Layer 13 of a small transformer language model trained on English Wikipedia (17 layers, counted from 0, width 96).
A neuron's activation on a vector x is GELU(weights . x + bias), where the dot is the dot product.

Input weights of the MLP neurons that the questions are about. A number n stands for (n - 128) times 0.0052.
n4 (bias -0.037): 160, 76, 71, 163, 99, 123, 131, 126, 111, 88, 151, 240, 154, 128, 118, 113, 169, 164, 117, 198, 56, 74, 97, 118, 133, 87, 113, 128, 85, 187, 110, 135, 129, 180, 73, 136, 157, 145, 144, 109, 146, 179, 77, 182, 110, 152, 116, 156, 98, 112, 96, 108, 71, 175, 94, 151, 107, 150, 139, 134, 84, 107, 161, 153, 173, 194, 90, 151, 146, 143, 125, 138, 111, 150, 117, 114, 88, 110, 129, 124, 127, 110, 101, 158, 144, 136, 146, 168, 65, 163, 150, 101, 138, 100, 106, 204
n66 (bias -0.048): 72, 124, 103, 140, 151, 150, 154, 161, 160, 45, 139, 118, 168, 90, 121, 132, 101, 110, 151, 123, 66, 100, 138, 155, 85, 102, 146, 109, 114, 198, 130, 163, 139, 122, 80, 110, 138, 144, 196, 137, 147, 157, 104, 105, 165, 136, 121, 127, 173, 99, 127, 92, 119, 78, 51, 123, 115, 112, 162, 168, 165, 151, 79, 79, 192, 156, 154, 132, 169, 107, 81, 71, 75, 169, 76, 143, 126, 125, 138, 99, 158, 172, 164, 96, 148, 79, 102, 122, 142, 150, 132, 176, 156, 126, 142, 138
n94 (bias -0.035): 150, 132, 107, 132, 118, 128, 150, 176, 127, 69, 178, 163, 104, 157, 75, 180, 39, 105, 110, 142, 210, 71, 108, 166, 65, 135, 131, 138, 158, 185, 126, 93, 155, 153, 76, 80, 182, 100, 190, 124, 135, 152, 109, 109, 111, 119, 148, 87, 162, 98, 184, 64, 91, 142, 105, 92, 112, 104, 150, 173, 85, 132, 118, 170, 129, 134, 114, 153, 107, 161, 100, 123, 136, 160, 142, 148, 130, 100, 124, 107, 138, 78, 59, 116, 101, 151, 134, 126, 137, 97, 159, 149, 174, 77, 126, 194
n111 (bias -0.047): 96, 72, 79, 153, 124, 125, 94, 138, 174, 60, 76, 146, 129, 103, 117, 114, 164, 78, 125, 136, 161, 148, 45, 156, 168, 150, 192, 83, 122, 154, 115, 126, 106, 166, 186, 161, 146, 110, 84, 136, 225, 74, 191, 140, 143, 106, 95, 71, 180, 117, 151, 83, 109, 114, 26, 161, 171, 129, 69, 67, 106, 128, 107, 190, 107, 128, 161, 151, 122, 131, 98, 144, 187, 144, 108, 164, 169, 100, 71, 136, 192, 154, 175, 169, 96, 163, 92, 155, 113, 211, 124, 174, 101, 99, 124, 85
n118 (bias -0.035): 96, 104, 114, 94, 132, 142, 118, 156, 167, 114, 113, 158, 157, 161, 136, 85, 125, 96, 126, 130, 138, 92, 140, 164, 117, 178, 113, 83, 90, 110, 116, 142, 132, 144, 111, 199, 116, 54, 147, 152, 132, 155, 121, 103, 163, 69, 111, 151, 141, 120, 109, 138, 162, 143, 152, 105, 112, 120, 127, 129, 68, 154, 147, 176, 108, 191, 65, 96, 127, 112, 66, 184, 132, 87, 118, 146, 133, 166, 126, 101, 190, 151, 162, 127, 107, 165, 122, 115, 186, 189, 87, 114, 169, 99, 94, 124
n177 (bias -0.052): 128, 132, 145, 118, 99, 99, 89, 134, 148, 112, 123, 144, 80, 136, 117, 122, 88, 61, 87, 169, 135, 97, 151, 134, 102, 132, 175, 104, 219, 109, 176, 96, 110, 92, 122, 124, 149, 106, 128, 166, 115, 144, 169, 163, 116, 125, 146, 122, 116, 115, 121, 123, 57, 111, 150, 15, 151, 145, 168, 187, 110, 72, 134, 120, 118, 136, 172, 89, 133, 136, 88, 193, 124, 134, 128, 148, 174, 161, 115, 105, 140, 137, 138, 154, 171, 120, 56, 125, 105, 151, 157, 140, 128, 146, 133, 130
n186 (bias -0.036): 174, 135, 151, 131, 180, 97, 102, 105, 149, 100, 101, 117, 137, 106, 129, 129, 98, 103, 151, 108, 176, 170, 82, 135, 112, 117, 80, 110, 134, 130, 130, 136, 124, 143, 115, 89, 136, 80, 119, 109, 140, 110, 114, 152, 198, 110, 115, 112, 147, 142, 92, 140, 131, 174, 138, 98, 135, 152, 130, 127, 72, 170, 94, 115, 115, 155, 131, 156, 113, 96, 69, 101, 137, 123, 154, 153, 125, 98, 129, 149, 130, 175, 89, 184, 145, 97, 132, 105, 122, 173, 91, 165, 143, 161, 179, 106
n234 (bias -0.036): 167, 130, 144, 91, 125, 139, 112, 89, 146, 154, 115, 132, 144, 158, 134, 155, 134, 109, 185, 118, 96, 148, 157, 112, 148, 113, 106, 166, 168, 166, 58, 119, 111, 72, 60, 113, 125, 130, 125, 138, 152, 101, 104, 88, 146, 125, 118, 170, 99, 149, 204, 117, 126, 114, 98, 64, 149, 95, 119, 148, 153, 144, 85, 85, 100, 119, 185, 134, 146, 134, 88, 125, 55, 91, 148, 188, 189, 45, 149, 112, 211, 141, 162, 89, 146, 96, 184, 97, 98, 133, 153, 117, 90, 169, 184, 165
n243 (bias -0.041): 83, 141, 153, 131, 116, 108, 63, 77, 140, 174, 143, 195, 101, 119, 101, 124, 96, 140, 157, 128, 116, 49, 187, 120, 134, 91, 159, 124, 108, 132, 143, 196, 158, 184, 112, 145, 130, 133, 72, 155, 155, 89, 86, 88, 118, 119, 124, 142, 158, 32, 150, 151, 82, 118, 110, 94, 106, 158, 144, 175, 104, 184, 89, 91, 188, 140, 114, 87, 111, 94, 139, 146, 107, 138, 155, 158, 160, 110, 149, 119, 192, 142, 165, 126, 104, 137, 182, 180, 83, 138, 121, 109, 98, 145, 127, 93
n281 (bias -0.029): 178, 158, 120, 175, 107, 122, 52, 56, 156, 109, 114, 136, 124, 194, 176, 129, 191, 206, 102, 127, 142, 108, 38, 184, 170, 100, 99, 114, 136, 146, 112, 190, 122, 150, 120, 139, 168, 107, 112, 73, 128, 123, 170, 129, 167, 103, 207, 146, 56, 136, 132, 105, 71, 93, 159, 115, 147, 149, 110, 47, 155, 122, 129, 93, 205, 54, 123, 144, 159, 106, 136, 115, 178, 160, 73, 114, 117, 152, 103, 96, 121, 140, 109, 142, 147, 131, 124, 152, 70, 173, 138, 45, 119, 134, 90, 118
n292 (bias -0.045): 127, 54, 158, 90, 52, 123, 117, 177, 120, 115, 136, 109, 157, 69, 162, 80, 127, 107, 168, 121, 159, 162, 126, 162, 141, 104, 146, 120, 148, 70, 194, 54, 124, 142, 137, 87, 136, 162, 171, 146, 179, 168, 158, 130, 155, 137, 42, 99, 183, 82, 135, 116, 105, 163, 123, 88, 139, 132, 117, 152, 113, 74, 111, 87, 121, 200, 132, 133, 84, 112, 170, 121, 81, 104, 170, 177, 146, 137, 134, 97, 163, 110, 168, 159, 125, 100, 157, 98, 92, 148, 149, 107, 140, 163, 113, 167
n298 (bias -0.053): 161, 77, 171, 100, 155, 155, 134, 109, 89, 116, 75, 103, 114, 166, 111, 69, 85, 168, 62, 108, 112, 161, 110, 86, 173, 163, 121, 160, 148, 160, 190, 54, 87, 183, 122, 199, 144, 137, 106, 117, 210, 171, 143, 98, 78, 110, 115, 107, 222, 161, 139, 142, 191, 101, 137, 112, 105, 154, 136, 83, 97, 162, 105, 69, 135, 150, 93, 161, 167, 83, 75, 118, 67, 126, 125, 82, 127, 126, 140, 132, 179, 155, 175, 80, 138, 184, 155, 121, 90, 128, 105, 176, 108, 71, 130, 145
n308 (bias -0.049): 128, 91, 95, 86, 118, 124, 145, 73, 114, 72, 176, 99, 170, 94, 173, 101, 145, 62, 127, 99, 107, 124, 81, 128, 83, 179, 180, 115, 147, 172, 213, 99, 156, 116, 61, 136, 170, 121, 137, 104, 136, 150, 157, 190, 164, 127, 168, 126, 179, 74, 212, 169, 135, 149, 169, 196, 141, 103, 112, 175, 147, 198, 90, 175, 156, 146, 92, 162, 66, 96, 50, 149, 198, 94, 57, 102, 113, 141, 109, 106, 81, 134, 145, 147, 79, 107, 99, 105, 107, 121, 137, 141, 99, 118, 84, 116
n329 (bias -0.045): 103, 118, 180, 63, 123, 120, 157, 85, 84, 145, 166, 212, 183, 115, 185, 126, 127, 134, 126, 81, 80, 145, 101, 163, 144, 164, 211, 81, 93, 143, 130, 109, 211, 138, 70, 108, 149, 93, 145, 73, 217, 80, 83, 115, 90, 149, 145, 146, 203, 130, 129, 88, 104, 219, 89, 121, 85, 150, 116, 78, 148, 113, 127, 143, 126, 122, 127, 164, 153, 87, 141, 119, 136, 61, 183, 148, 122, 168, 168, 112, 102, 122, 78, 104, 87, 112, 135, 73, 144, 109, 113, 127, 99, 116, 125, 249
n330 (bias -0.019): 119, 110, 72, 150, 160, 117, 91, 147, 124, 110, 104, 143, 95, 129, 108, 101, 174, 133, 140, 69, 121, 75, 102, 154, 97, 144, 87, 111, 77, 167, 123, 117, 177, 96, 125, 161, 132, 125, 70, 127, 128, 192, 146, 161, 105, 103, 96, 158, 143, 74, 137, 161, 137, 132, 175, 178, 121, 120, 87, 107, 141, 82, 150, 158, 118, 119, 137, 123, 125, 151, 87, 147, 162, 116, 119, 172, 124, 167, 136, 130, 70, 126, 172, 115, 184, 113, 125, 204, 127, 186, 128, 101, 142, 123, 111, 191
n394 (bias -0.038): 212, 113, 103, 138, 130, 135, 132, 89, 122, 133, 72, 114, 157, 146, 109, 66, 148, 149, 84, 90, 112, 107, 144, 118, 155, 162, 116, 110, 100, 134, 158, 95, 135, 107, 139, 129, 73, 136, 173, 58, 169, 134, 176, 100, 138, 135, 169, 98, 112, 148, 167, 85, 110, 108, 212, 175, 102, 175, 141, 156, 138, 193, 112, 164, 91, 156, 106, 66, 115, 164, 72, 134, 166, 139, 93, 137, 126, 80, 147, 133, 176, 120, 131, 117, 71, 97, 116, 183, 130, 197, 79, 72, 174, 114, 148, 136
n414 (bias -0.054): 108, 138, 177, 168, 119, 103, 126, 108, 90, 95, 82, 131, 137, 146, 89, 78, 51, 161, 150, 163, 156, 167, 29, 87, 145, 110, 77, 156, 111, 134, 145, 168, 164, 201, 151, 119, 176, 107, 115, 99, 160, 132, 130, 116, 106, 79, 120, 98, 201, 148, 186, 80, 98, 100, 185, 151, 100, 184, 172, 112, 75, 114, 88, 205, 130, 131, 150, 157, 145, 139, 99, 38, 168, 123, 148, 202, 135, 104, 145, 150, 150, 112, 96, 155, 54, 178, 146, 99, 97, 189, 138, 103, 86, 134, 94, 135
n481 (bias -0.041): 90, 124, 105, 139, 158, 133, 150, 159, 143, 120, 110, 165, 142, 133, 139, 104, 83, 126, 120, 94, 91, 94, 92, 143, 97, 193, 173, 135, 77, 144, 101, 111, 135, 152, 135, 76, 110, 132, 110, 126, 154, 140, 120, 91, 120, 162, 61, 89, 160, 184, 160, 123, 143, 103, 167, 135, 111, 151, 124, 109, 124, 163, 127, 174, 96, 159, 111, 86, 137, 141, 141, 162, 95, 141, 152, 144, 156, 166, 154, 132, 99, 102, 96, 161, 87, 111, 169, 152, 175, 175, 89, 116, 87, 114, 146, 125
n497 (bias -0.022): 56, 131, 181, 152, 153, 102, 176, 84, 161, 84, 157, 138, 158, 92, 95, 62, 148, 85, 101, 132, 120, 60, 117, 138, 102, 128, 100, 122, 96, 123, 149, 161, 144, 156, 120, 166, 154, 153, 145, 70, 94, 142, 156, 64, 133, 84, 150, 164, 168, 94, 120, 189, 105, 129, 142, 125, 158, 133, 60, 182, 170, 114, 47, 166, 142, 148, 137, 153, 106, 111, 127, 129, 100, 186, 174, 144, 89, 98, 148, 149, 164, 96, 109, 130, 182, 135, 112, 118, 156, 74, 128, 143, 136, 144, 111, 85
n538 (bias -0.031): 94, 130, 99, 113, 80, 72, 155, 130, 137, 153, 120, 149, 143, 90, 132, 135, 121, 75, 127, 135, 127, 138, 97, 106, 156, 156, 119, 102, 168, 162, 134, 91, 100, 98, 151, 109, 119, 101, 131, 148, 108, 114, 105, 138, 120, 153, 190, 95, 133, 78, 106, 150, 174, 128, 95, 135, 119, 130, 91, 138, 130, 122, 154, 155, 118, 160, 169, 98, 145, 159, 100, 111, 117, 180, 131, 134, 173, 160, 117, 114, 139, 111, 80, 132, 152, 129, 109, 89, 170, 122, 148, 166, 130, 168, 103, 150
n551 (bias -0.027): 115, 213, 66, 158, 141, 83, 79, 95, 145, 81, 94, 188, 151, 63, 193, 80, 205, 125, 150, 182, 158, 101, 178, 139, 161, 145, 137, 92, 144, 92, 88, 162, 154, 79, 101, 119, 126, 86, 184, 128, 112, 143, 98, 104, 158, 74, 121, 167, 76, 102, 136, 87, 163, 91, 105, 158, 166, 131, 120, 127, 95, 141, 103, 137, 115, 118, 171, 134, 89, 79, 113, 180, 145, 168, 82, 143, 69, 169, 167, 104, 130, 118, 109, 137, 119, 195, 100, 160, 179, 98, 167, 145, 148, 145, 92, 105
n566 (bias -0.015): 196, 151, 92, 145, 169, 130, 143, 155, 114, 87, 110, 123, 128, 85, 118, 151, 131, 90, 120, 217, 172, 108, 170, 142, 102, 136, 126, 147, 95, 189, 153, 146, 140, 160, 147, 97, 147, 90, 90, 187, 106, 118, 65, 129, 155, 103, 127, 141, 150, 146, 147, 134, 190, 104, 129, 146, 119, 121, 116, 89, 110, 142, 65, 107, 96, 193, 92, 101, 131, 101, 80, 121, 106, 122, 76, 135, 157, 160, 113, 82, 137, 125, 118, 99, 113, 118, 160, 125, 84, 126, 149, 110, 111, 156, 199, 165
n572 (bias -0.035): 140, 77, 128, 73, 95, 123, 158, 113, 169, 110, 131, 53, 133, 160, 138, 93, 140, 186, 129, 72, 137, 137, 135, 121, 132, 112, 97, 114, 146, 102, 166, 101, 214, 102, 95, 204, 131, 70, 115, 117, 169, 92, 163, 55, 86, 127, 103, 122, 151, 135, 139, 138, 151, 108, 140, 163, 162, 131, 172, 163, 132, 69, 142, 141, 172, 114, 135, 121, 121, 107, 116, 132, 180, 106, 195, 99, 91, 82, 136, 121, 156, 144, 75, 144, 115, 179, 138, 117, 137, 121, 157, 131, 145, 112, 61, 170

Each question shows a token from some text and the vector x that enters the MLP there. A number n stands for (n - 128) times 0.046.

" an": 113, 143, 134, 144, 189, 97, 147, 114, 69, 151, 127, 146, 84, 132, 134, 164, 119, 108, 143, 144, 146, 127, 183, 112, 129, 132, 109, 122, 108, 88, 137, 142, 161, 115, 149, 134, 95, 156, 171, 117, 119, 83, 149, 115, 104, 136, 138, 155, 164, 108, 134, 130, 106, 163, 83, 142, 136, 163, 158, 112, 143, 129, 145, 134, 112, 113, 145, 97, 108, 141, 129, 112, 140, 124, 152, 86, 127, 126, 90, 130, 165, 126, 160, 88, 136, 114, 142, 97, 116, 105, 111, 141, 121, 111, 108, 132
Which of these neurons fires most? n243

"ir": 168, 140, 101, 141, 138, 136, 140, 154, 119, 178, 145, 136, 113, 143, 81, 137, 102, 148, 167, 138, 89, 132, 135, 140, 135, 98, 112, 111, 130, 83, 133, 135, 168, 78, 145, 96, 131, 161, 118, 157, 115, 126, 149, 122, 116, 162, 126, 97, 90, 147, 162, 129, 96, 160, 132, 147, 130, 132, 134, 117, 172, 151, 130, 155, 129, 102, 76, 120, 114, 160, 129, 93, 143, 137, 117, 109, 74, 145, 136, 137, 113, 161, 155, 150, 87, 138, 127, 128, 133, 105, 99, 138, 100, 128, 79, 82
The most active neuron and its activation: n394, at about 1.5

"-": 106, 117, 119, 126, 183, 145, 120, 159, 119, 178, 160, 131, 136, 131, 118, 136, 98, 99, 161, 123, 137, 141, 128, 128, 135, 117, 108, 130, 120, 72, 136, 124, 151, 104, 154, 102, 106, 117, 141, 133, 90, 103, 151, 135, 106, 122, 122, 112, 107, 128, 127, 203, 125, 127, 100, 159, 148, 175, 136, 125, 141, 106, 140, 116, 138, 123, 120, 117, 123, 155, 115, 80, 118, 128, 145, 86, 93, 148, 100, 121, 145, 136, 142, 111, 137, 150, 130, 81, 128, 148, 112, 197, 127, 103, 140, 104
Which of these neurons fires most? n538

"ance": 131, 126, 96, 153, 189, 99, 133, 160, 104, 166, 145, 77, 101, 156, 98, 183, 129, 125, 154, 136, 134, 124, 137, 167, 139, 95, 103, 137, 132, 104, 141, 143, 123, 64, 164, 116, 148, 126, 125, 115, 78, 98, 172, 114, 143, 99, 116, 126, 100, 124, 130, 121, 129, 135, 121, 146, 135, 157, 143, 155, 149, 120, 122, 151, 119, 132, 141, 113, 124, 148, 144, 91, 134, 74, 104, 136, 111, 124, 105, 116, 155, 132, 153, 161, 148, 125, 143, 112, 136, 134, 104, 160, 113, 99, 95, 113
The two highest activations, in order: n572, n330

"n": 149, 127, 129, 136, 189, 81, 149, 130, 86, 144, 172, 142, 124, 166, 80, 138, 99, 141, 127, 178, 137, 148, 167, 125, 119, 129, 106, 157, 97, 117, 120, 114, 139, 118, 175, 123, 140, 128, 144, 129, 76, 98, 137, 117, 113, 120, 123, 156, 122, 139, 143, 136, 152, 119, 98, 120, 135, 144, 145, 158, 161, 93, 139, 158, 129, 147, 119, 107, 121, 147, 122, 97, 116, 127, 102, 82, 88, 118, 122, 141, 158, 135, 148, 155, 156, 81, 144, 85, 144, 118, 88, 130, 125, 109, 104, 84
Which of these neurons fires most? n497

" of": 131, 128, 103, 169, 220, 124, 133, 158, 84, 149, 171, 114, 151, 181, 115, 159, 149, 115, 147, 135, 103, 105, 144, 134, 121, 109, 117, 104, 79, 95, 115, 130, 141, 89, 153, 106, 140, 104, 124, 107, 123, 72, 133, 137, 102, 164, 117, 145, 137, 114, 105, 135, 115, 155, 103, 142, 172, 148, 138, 109, 145, 111, 143, 138, 136, 118, 134, 115, 125, 150, 117, 138, 142, 139, 105, 115, 106, 118, 115, 126, 138, 121, 143, 119, 129, 112, 136, 101, 115, 123, 106, 158, 151, 126, 108, 127
The most active neuron and its activation: n330, at about 1.3

"at": 125, 146, 111, 134, 138, 146, 126, 145, 112, 138, 134, 112, 96, 146, 103, 159, 92, 134, 140, 168, 131, 133, 118, 120, 123, 168, 121, 152, 107, 96, 113, 128, 132, 73, 143, 58, 85, 130, 111, 113, 123, 115, 145, 138, 131, 140, 132, 136, 168, 157, 169, 148, 124, 140, 124, 124, 122, 160, 149, 131, 128, 143, 110, 179, 143, 88, 124, 135, 147, 168, 145, 90, 127, 136, 117, 96, 74, 137, 86, 155, 152, 148, 164, 104, 98, 103, 140, 71, 111, 159, 100, 170, 125, 118, 108, 127
The most active neuron and its activation: n414, at about 3.3

" me": 129, 113, 106, 145, 208, 109, 143, 137, 84, 185, 161, 112, 116, 145, 128, 116, 112, 115, 140, 167, 152, 126, 151, 95, 123, 113, 102, 123, 126, 102, 93, 118, 124, 98, 146, 119, 128, 133, 125, 158, 75, 109, 161, 122, 115, 131, 145, 135, 131, 113, 133, 148, 109, 168, 121, 137, 124, 137, 163, 129, 148, 123, 116, 131, 80, 155, 129, 97, 101, 192, 117, 126, 107, 126, 111, 117, 112, 160, 100, 118, 78, 136, 152, 129, 145, 133, 167, 128, 119, 130, 115, 169, 148, 109, 112, 131
Which of these neurons fires most? n330

"ion": 161, 130, 116, 151, 201, 124, 132, 146, 98, 161, 149, 68, 106, 145, 99, 161, 125, 129, 145, 141, 155, 111, 115, 151, 143, 126, 111, 148, 124, 93, 137, 106, 115, 96, 169, 121, 151, 142, 141, 121, 77, 80, 163, 96, 120, 125, 119, 128, 108, 119, 140, 147, 134, 132, 95, 135, 138, 157, 143, 136, 132, 90, 132, 135, 133, 101, 119, 137, 122, 160, 137, 103, 146, 115, 101, 110, 90, 130, 119, 129, 157, 108, 162, 150, 168, 123, 136, 119, 135, 137, 128, 158, 96, 110, 63, 119
Which of these neurons fires most? n572

" the": 127, 132, 122, 166, 236, 114, 159, 134, 107, 151, 151, 136, 121, 124, 143, 158, 126, 113, 151, 150, 127, 98, 132, 119, 140, 128, 93, 124, 110, 88, 125, 137, 183, 132, 147, 106, 130, 132, 127, 97, 100, 82, 138, 110, 114, 135, 123, 146, 139, 129, 125, 139, 98, 184, 102, 116, 152, 137, 145, 98, 139, 133, 148, 127, 131, 122, 139, 110, 99, 129, 128, 111, 124, 101, 106, 123, 109, 132, 113, 141, 134, 122, 144, 128, 112, 128, 152, 115, 145, 105, 71, 169, 121, 115, 110, 115
The most active neuron and its activation: n329, at about 2.2

"ur": 100, 118, 120, 155, 168, 162, 163, 118, 123, 149, 149, 134, 113, 156, 119, 121, 163, 137, 168, 136, 136, 117, 160, 129, 131, 143, 123, 114, 100, 106, 139, 88, 146, 104, 160, 93, 119, 132, 156, 118, 69, 148, 116, 120, 131, 127, 98, 103, 145, 157, 142, 164, 108, 160, 92, 114, 114, 154, 133, 126, 198, 108, 131, 128, 121, 94, 132, 144, 123, 130, 168, 115, 157, 105, 124, 95, 92, 146, 106, 120, 134, 143, 172, 126, 120, 117, 109, 89, 101, 71, 109, 177, 107, 110, 122, 122
Which of these neurons fires most? n497

"s": 134, 107, 131, 145, 215, 111, 130, 119, 75, 132, 151, 95, 121, 159, 110, 167, 124, 136, 146, 146, 137, 135, 152, 123, 134, 117, 92, 114, 136, 118, 135, 118, 120, 78, 147, 104, 175, 132, 130, 128, 71, 103, 174, 96, 133, 102, 131, 120, 130, 125, 113, 109, 116, 156, 97, 126, 147, 144, 136, 162, 157, 117, 147, 137, 122, 99, 115, 113, 143, 141, 112, 129, 121, 101, 84, 125, 135, 130, 110, 125, 135, 139, 135, 168, 149, 130, 168, 120, 138, 150, 99, 176, 96, 124, 98, 107
The two highest activations, in order: n186, n177

" T": 132, 122, 122, 147, 178, 149, 126, 162, 90, 192, 122, 121, 84, 148, 129, 144, 70, 119, 131, 122, 139, 125, 135, 91, 126, 134, 113, 134, 114, 115, 135, 135, 149, 103, 119, 90, 103, 167, 96, 108, 93, 117, 157, 146, 139, 117, 141, 163, 110, 166, 145, 184, 103, 153, 100, 113, 166, 122, 138, 147, 98, 124, 154, 152, 144, 114, 108, 108, 151, 159, 142, 86, 119, 105, 117, 87, 82, 153, 96, 144, 138, 153, 147, 124, 116, 121, 120, 102, 112, 139, 126, 155, 142, 114, 118, 117
Which of these neurons fires most? n186

"re": 127, 107, 98, 141, 158, 87, 124, 150, 117, 178, 136, 133, 107, 152, 107, 140, 154, 138, 114, 170, 115, 136, 157, 134, 132, 92, 121, 106, 100, 81, 149, 128, 126, 65, 127, 122, 119, 193, 149, 135, 94, 146, 137, 149, 168, 149, 110, 137, 114, 126, 106, 129, 121, 144, 115, 124, 150, 133, 125, 134, 158, 144, 128, 120, 90, 139, 82, 127, 121, 140, 156, 98, 129, 97, 131, 78, 109, 171, 91, 138, 141, 149, 120, 107, 122, 145, 131, 135, 114, 158, 131, 182, 160, 75, 116, 123
Which of these neurons fires most? n4

"in": 137, 126, 110, 109, 172, 103, 148, 160, 101, 168, 189, 156, 102, 156, 127, 144, 111, 161, 159, 166, 124, 103, 142, 120, 163, 133, 133, 151, 113, 128, 147, 128, 134, 87, 182, 87, 127, 120, 136, 151, 118, 101, 104, 113, 123, 149, 108, 142, 123, 149, 123, 121, 118, 122, 134, 149, 122, 153, 132, 141, 166, 142, 121, 134, 127, 67, 93, 125, 104, 140, 129, 100, 129, 119, 118, 128, 94, 120, 149, 107, 110, 174, 180, 132, 122, 100, 113, 89, 139, 113, 96, 139, 104, 101, 80, 90
The most active neuron and its activation: n243, at about 0.31

"ed": 140, 121, 119, 146, 174, 82, 130, 170, 81, 145, 158, 107, 141, 128, 114, 130, 123, 105, 131, 139, 110, 139, 140, 106, 167, 126, 85, 119, 109, 106, 130, 139, 86, 133, 176, 133, 150, 141, 121, 115, 124, 77, 161, 116, 132, 111, 101, 150, 138, 130, 108, 155, 124, 147, 111, 138, 158, 162, 141, 140, 138, 146, 139, 115, 143, 105, 154, 91, 113, 154, 127, 131, 150, 116, 137, 120, 108, 143, 97, 131, 159, 176, 180, 129, 136, 107, 135, 98, 123, 134, 73, 146, 94, 97, 110, 94
The two highest activations, in order: n111, n186

"\n": 120, 140, 136, 152, 205, 120, 144, 165, 122, 152, 155, 108, 132, 122, 152, 120, 108, 146, 143, 181, 121, 149, 117, 109, 135, 119, 139, 132, 114, 75, 166, 111, 121, 75, 153, 133, 125, 132, 135, 108, 102, 153, 125, 159, 111, 126, 90, 123, 128, 147, 116, 125, 102, 149, 129, 137, 163, 148, 144, 154, 129, 96, 183, 126, 109, 111, 124, 131, 123, 175, 130, 94, 106, 96, 102, 137, 125, 117, 78, 113, 125, 97, 106, 132, 142, 112, 164, 124, 110, 147, 107, 162, 99, 121, 93, 114
The most active neuron and its activation: n292, at about 1.6

" member": 156, 109, 100, 172, 200, 135, 150, 126, 98, 150, 141, 114, 123, 170, 129, 160, 97, 143, 134, 163, 138, 102, 134, 104, 137, 153, 98, 125, 112, 122, 119, 132, 122, 58, 141, 115, 100, 107, 124, 90, 101, 101, 154, 109, 132, 105, 102, 146, 149, 127, 122, 127, 120, 134, 111, 154, 121, 155, 158, 140, 157, 112, 145, 149, 149, 107, 134, 141, 105, 170, 167, 91, 144, 100, 120, 130, 106, 132, 137, 120, 121, 153, 162, 144, 133, 139, 101, 131, 126, 113, 130, 136, 118, 122, 61, 91
The most active neuron and its activation: n572, at about 1.5

"ana": 111, 103, 102, 141, 187, 163, 128, 123, 109, 141, 119, 127, 107, 131, 103, 145, 98, 110, 174, 204, 117, 150, 98, 147, 138, 151, 142, 124, 107, 93, 129, 133, 103, 91, 169, 118, 140, 140, 130, 123, 102, 102, 167, 129, 135, 145, 152, 128, 119, 129, 150, 162, 124, 143, 98, 121, 105, 179, 146, 119, 154, 124, 148, 154, 107, 82, 107, 119, 144, 184, 106, 163, 133, 103, 101, 73, 135, 140, 112, 120, 124, 125, 142, 121, 141, 129, 111, 98, 114, 118, 114, 143, 134, 95, 121, 114
Which of these neurons fires most? n111

" his": 150, 145, 114, 130, 226, 117, 140, 150, 87, 155, 163, 133, 117, 141, 123, 153, 135, 111, 138, 164, 125, 98, 154, 110, 131, 96, 112, 114, 111, 105, 118, 129, 167, 96, 145, 118, 140, 118, 135, 109, 97, 79, 148, 138, 95, 136, 126, 164, 152, 118, 147, 120, 116, 175, 85, 123, 111, 140, 146, 121, 160, 121, 154, 97, 132, 110, 141, 105, 118, 119, 122, 148, 125, 96, 130, 109, 113, 137, 107, 129, 118, 146, 148, 107, 103, 144, 141, 119, 138, 103, 96, 177, 141, 125, 117, 117
Which of these neurons fires most? n329

" and": 143, 134, 110, 160, 242, 129, 147, 141, 59, 147, 167, 111, 134, 138, 128, 156, 138, 106, 139, 139, 140, 139, 157, 109, 131, 123, 110, 126, 104, 110, 116, 133, 144, 79, 156, 91, 128, 114, 134, 123, 83, 90, 148, 121, 124, 133, 118, 124, 148, 126, 135, 123, 139, 167, 117, 154, 161, 132, 151, 132, 138, 124, 139, 118, 114, 111, 126, 113, 124, 125, 103, 157, 129, 131, 80, 115, 97, 123, 119, 119, 137, 102, 128, 107, 144, 121, 129, 117, 128, 131, 101, 170, 133, 114, 126, 104
Which of these neurons fires most? n566

"pt": 147, 120, 138, 152, 175, 121, 137, 174, 70, 133, 181, 114, 109, 166, 144, 146, 109, 145, 148, 143, 138, 129, 151, 118, 149, 126, 68, 118, 126, 103, 118, 125, 103, 102, 146, 91, 153, 142, 97, 121, 78, 90, 128, 126, 110, 142, 132, 136, 143, 141, 111, 128, 151, 144, 154, 130, 148, 146, 127, 114, 163, 143, 171, 122, 139, 99, 145, 127, 120, 135, 121, 119, 125, 121, 82, 88, 99, 117, 122, 151, 132, 127, 173, 148, 173, 123, 112, 129, 122, 104, 126, 146, 87, 88, 98, 91
The two highest activations, in order: n281, n298

" ": 169, 139, 115, 157, 180, 145, 147, 146, 96, 160, 140, 155, 126, 181, 122, 139, 141, 145, 167, 166, 132, 111, 157, 102, 127, 118, 125, 139, 119, 59, 125, 117, 166, 123, 146, 103, 114, 132, 108, 134, 88, 111, 150, 157, 141, 123, 130, 110, 129, 145, 141, 188, 113, 140, 92, 138, 142, 125, 116, 141, 134, 101, 128, 149, 130, 133, 99, 120, 129, 155, 130, 76, 113, 93, 122, 63, 123, 129, 96, 100, 131, 120, 129, 117, 102, 133, 118, 86, 111, 131, 119, 145, 130, 112, 133, 113
Which of these neurons fires most? n566

"ad": 125, 125, 124, 174, 188, 94, 133, 154, 100, 168, 137, 93, 129, 148, 119, 138, 120, 104, 166, 133, 111, 149, 155, 129, 152, 127, 122, 122, 127, 80, 129, 120, 108, 134, 188, 98, 136, 131, 134, 118, 73, 85, 156, 95, 161, 119, 139, 163, 106, 143, 126, 136, 107, 133, 105, 136, 149, 150, 104, 119, 145, 131, 124, 134, 135, 103, 160, 129, 124, 143, 143, 91, 185, 103, 111, 108, 126, 109, 109, 109, 163, 137, 167, 141, 138, 120, 95, 123, 132, 119, 85, 169, 97, 104, 127, 95
The most active neuron and its activation: n111, at about 2.6

"et": 128, 121, 137, 148, 128, 120, 139, 154, 92, 155, 165, 115, 105, 149, 96, 125, 87, 125, 128, 166, 111, 137, 149, 112, 127, 125, 119, 157, 120, 102, 108, 167, 163, 97, 187, 106, 123, 138, 95, 103, 105, 101, 139, 113, 132, 127, 103, 88, 130, 160, 145, 130, 115, 140, 102, 145, 154, 179, 141, 131, 162, 148, 116, 164, 172, 118, 106, 112, 139, 114, 110, 68, 147, 141, 105, 126, 111, 149, 113, 114, 149, 163, 161, 137, 121, 103, 156, 101, 131, 131, 112, 175, 112, 113, 87, 88
The most active neuron and its activation: n414, at about 4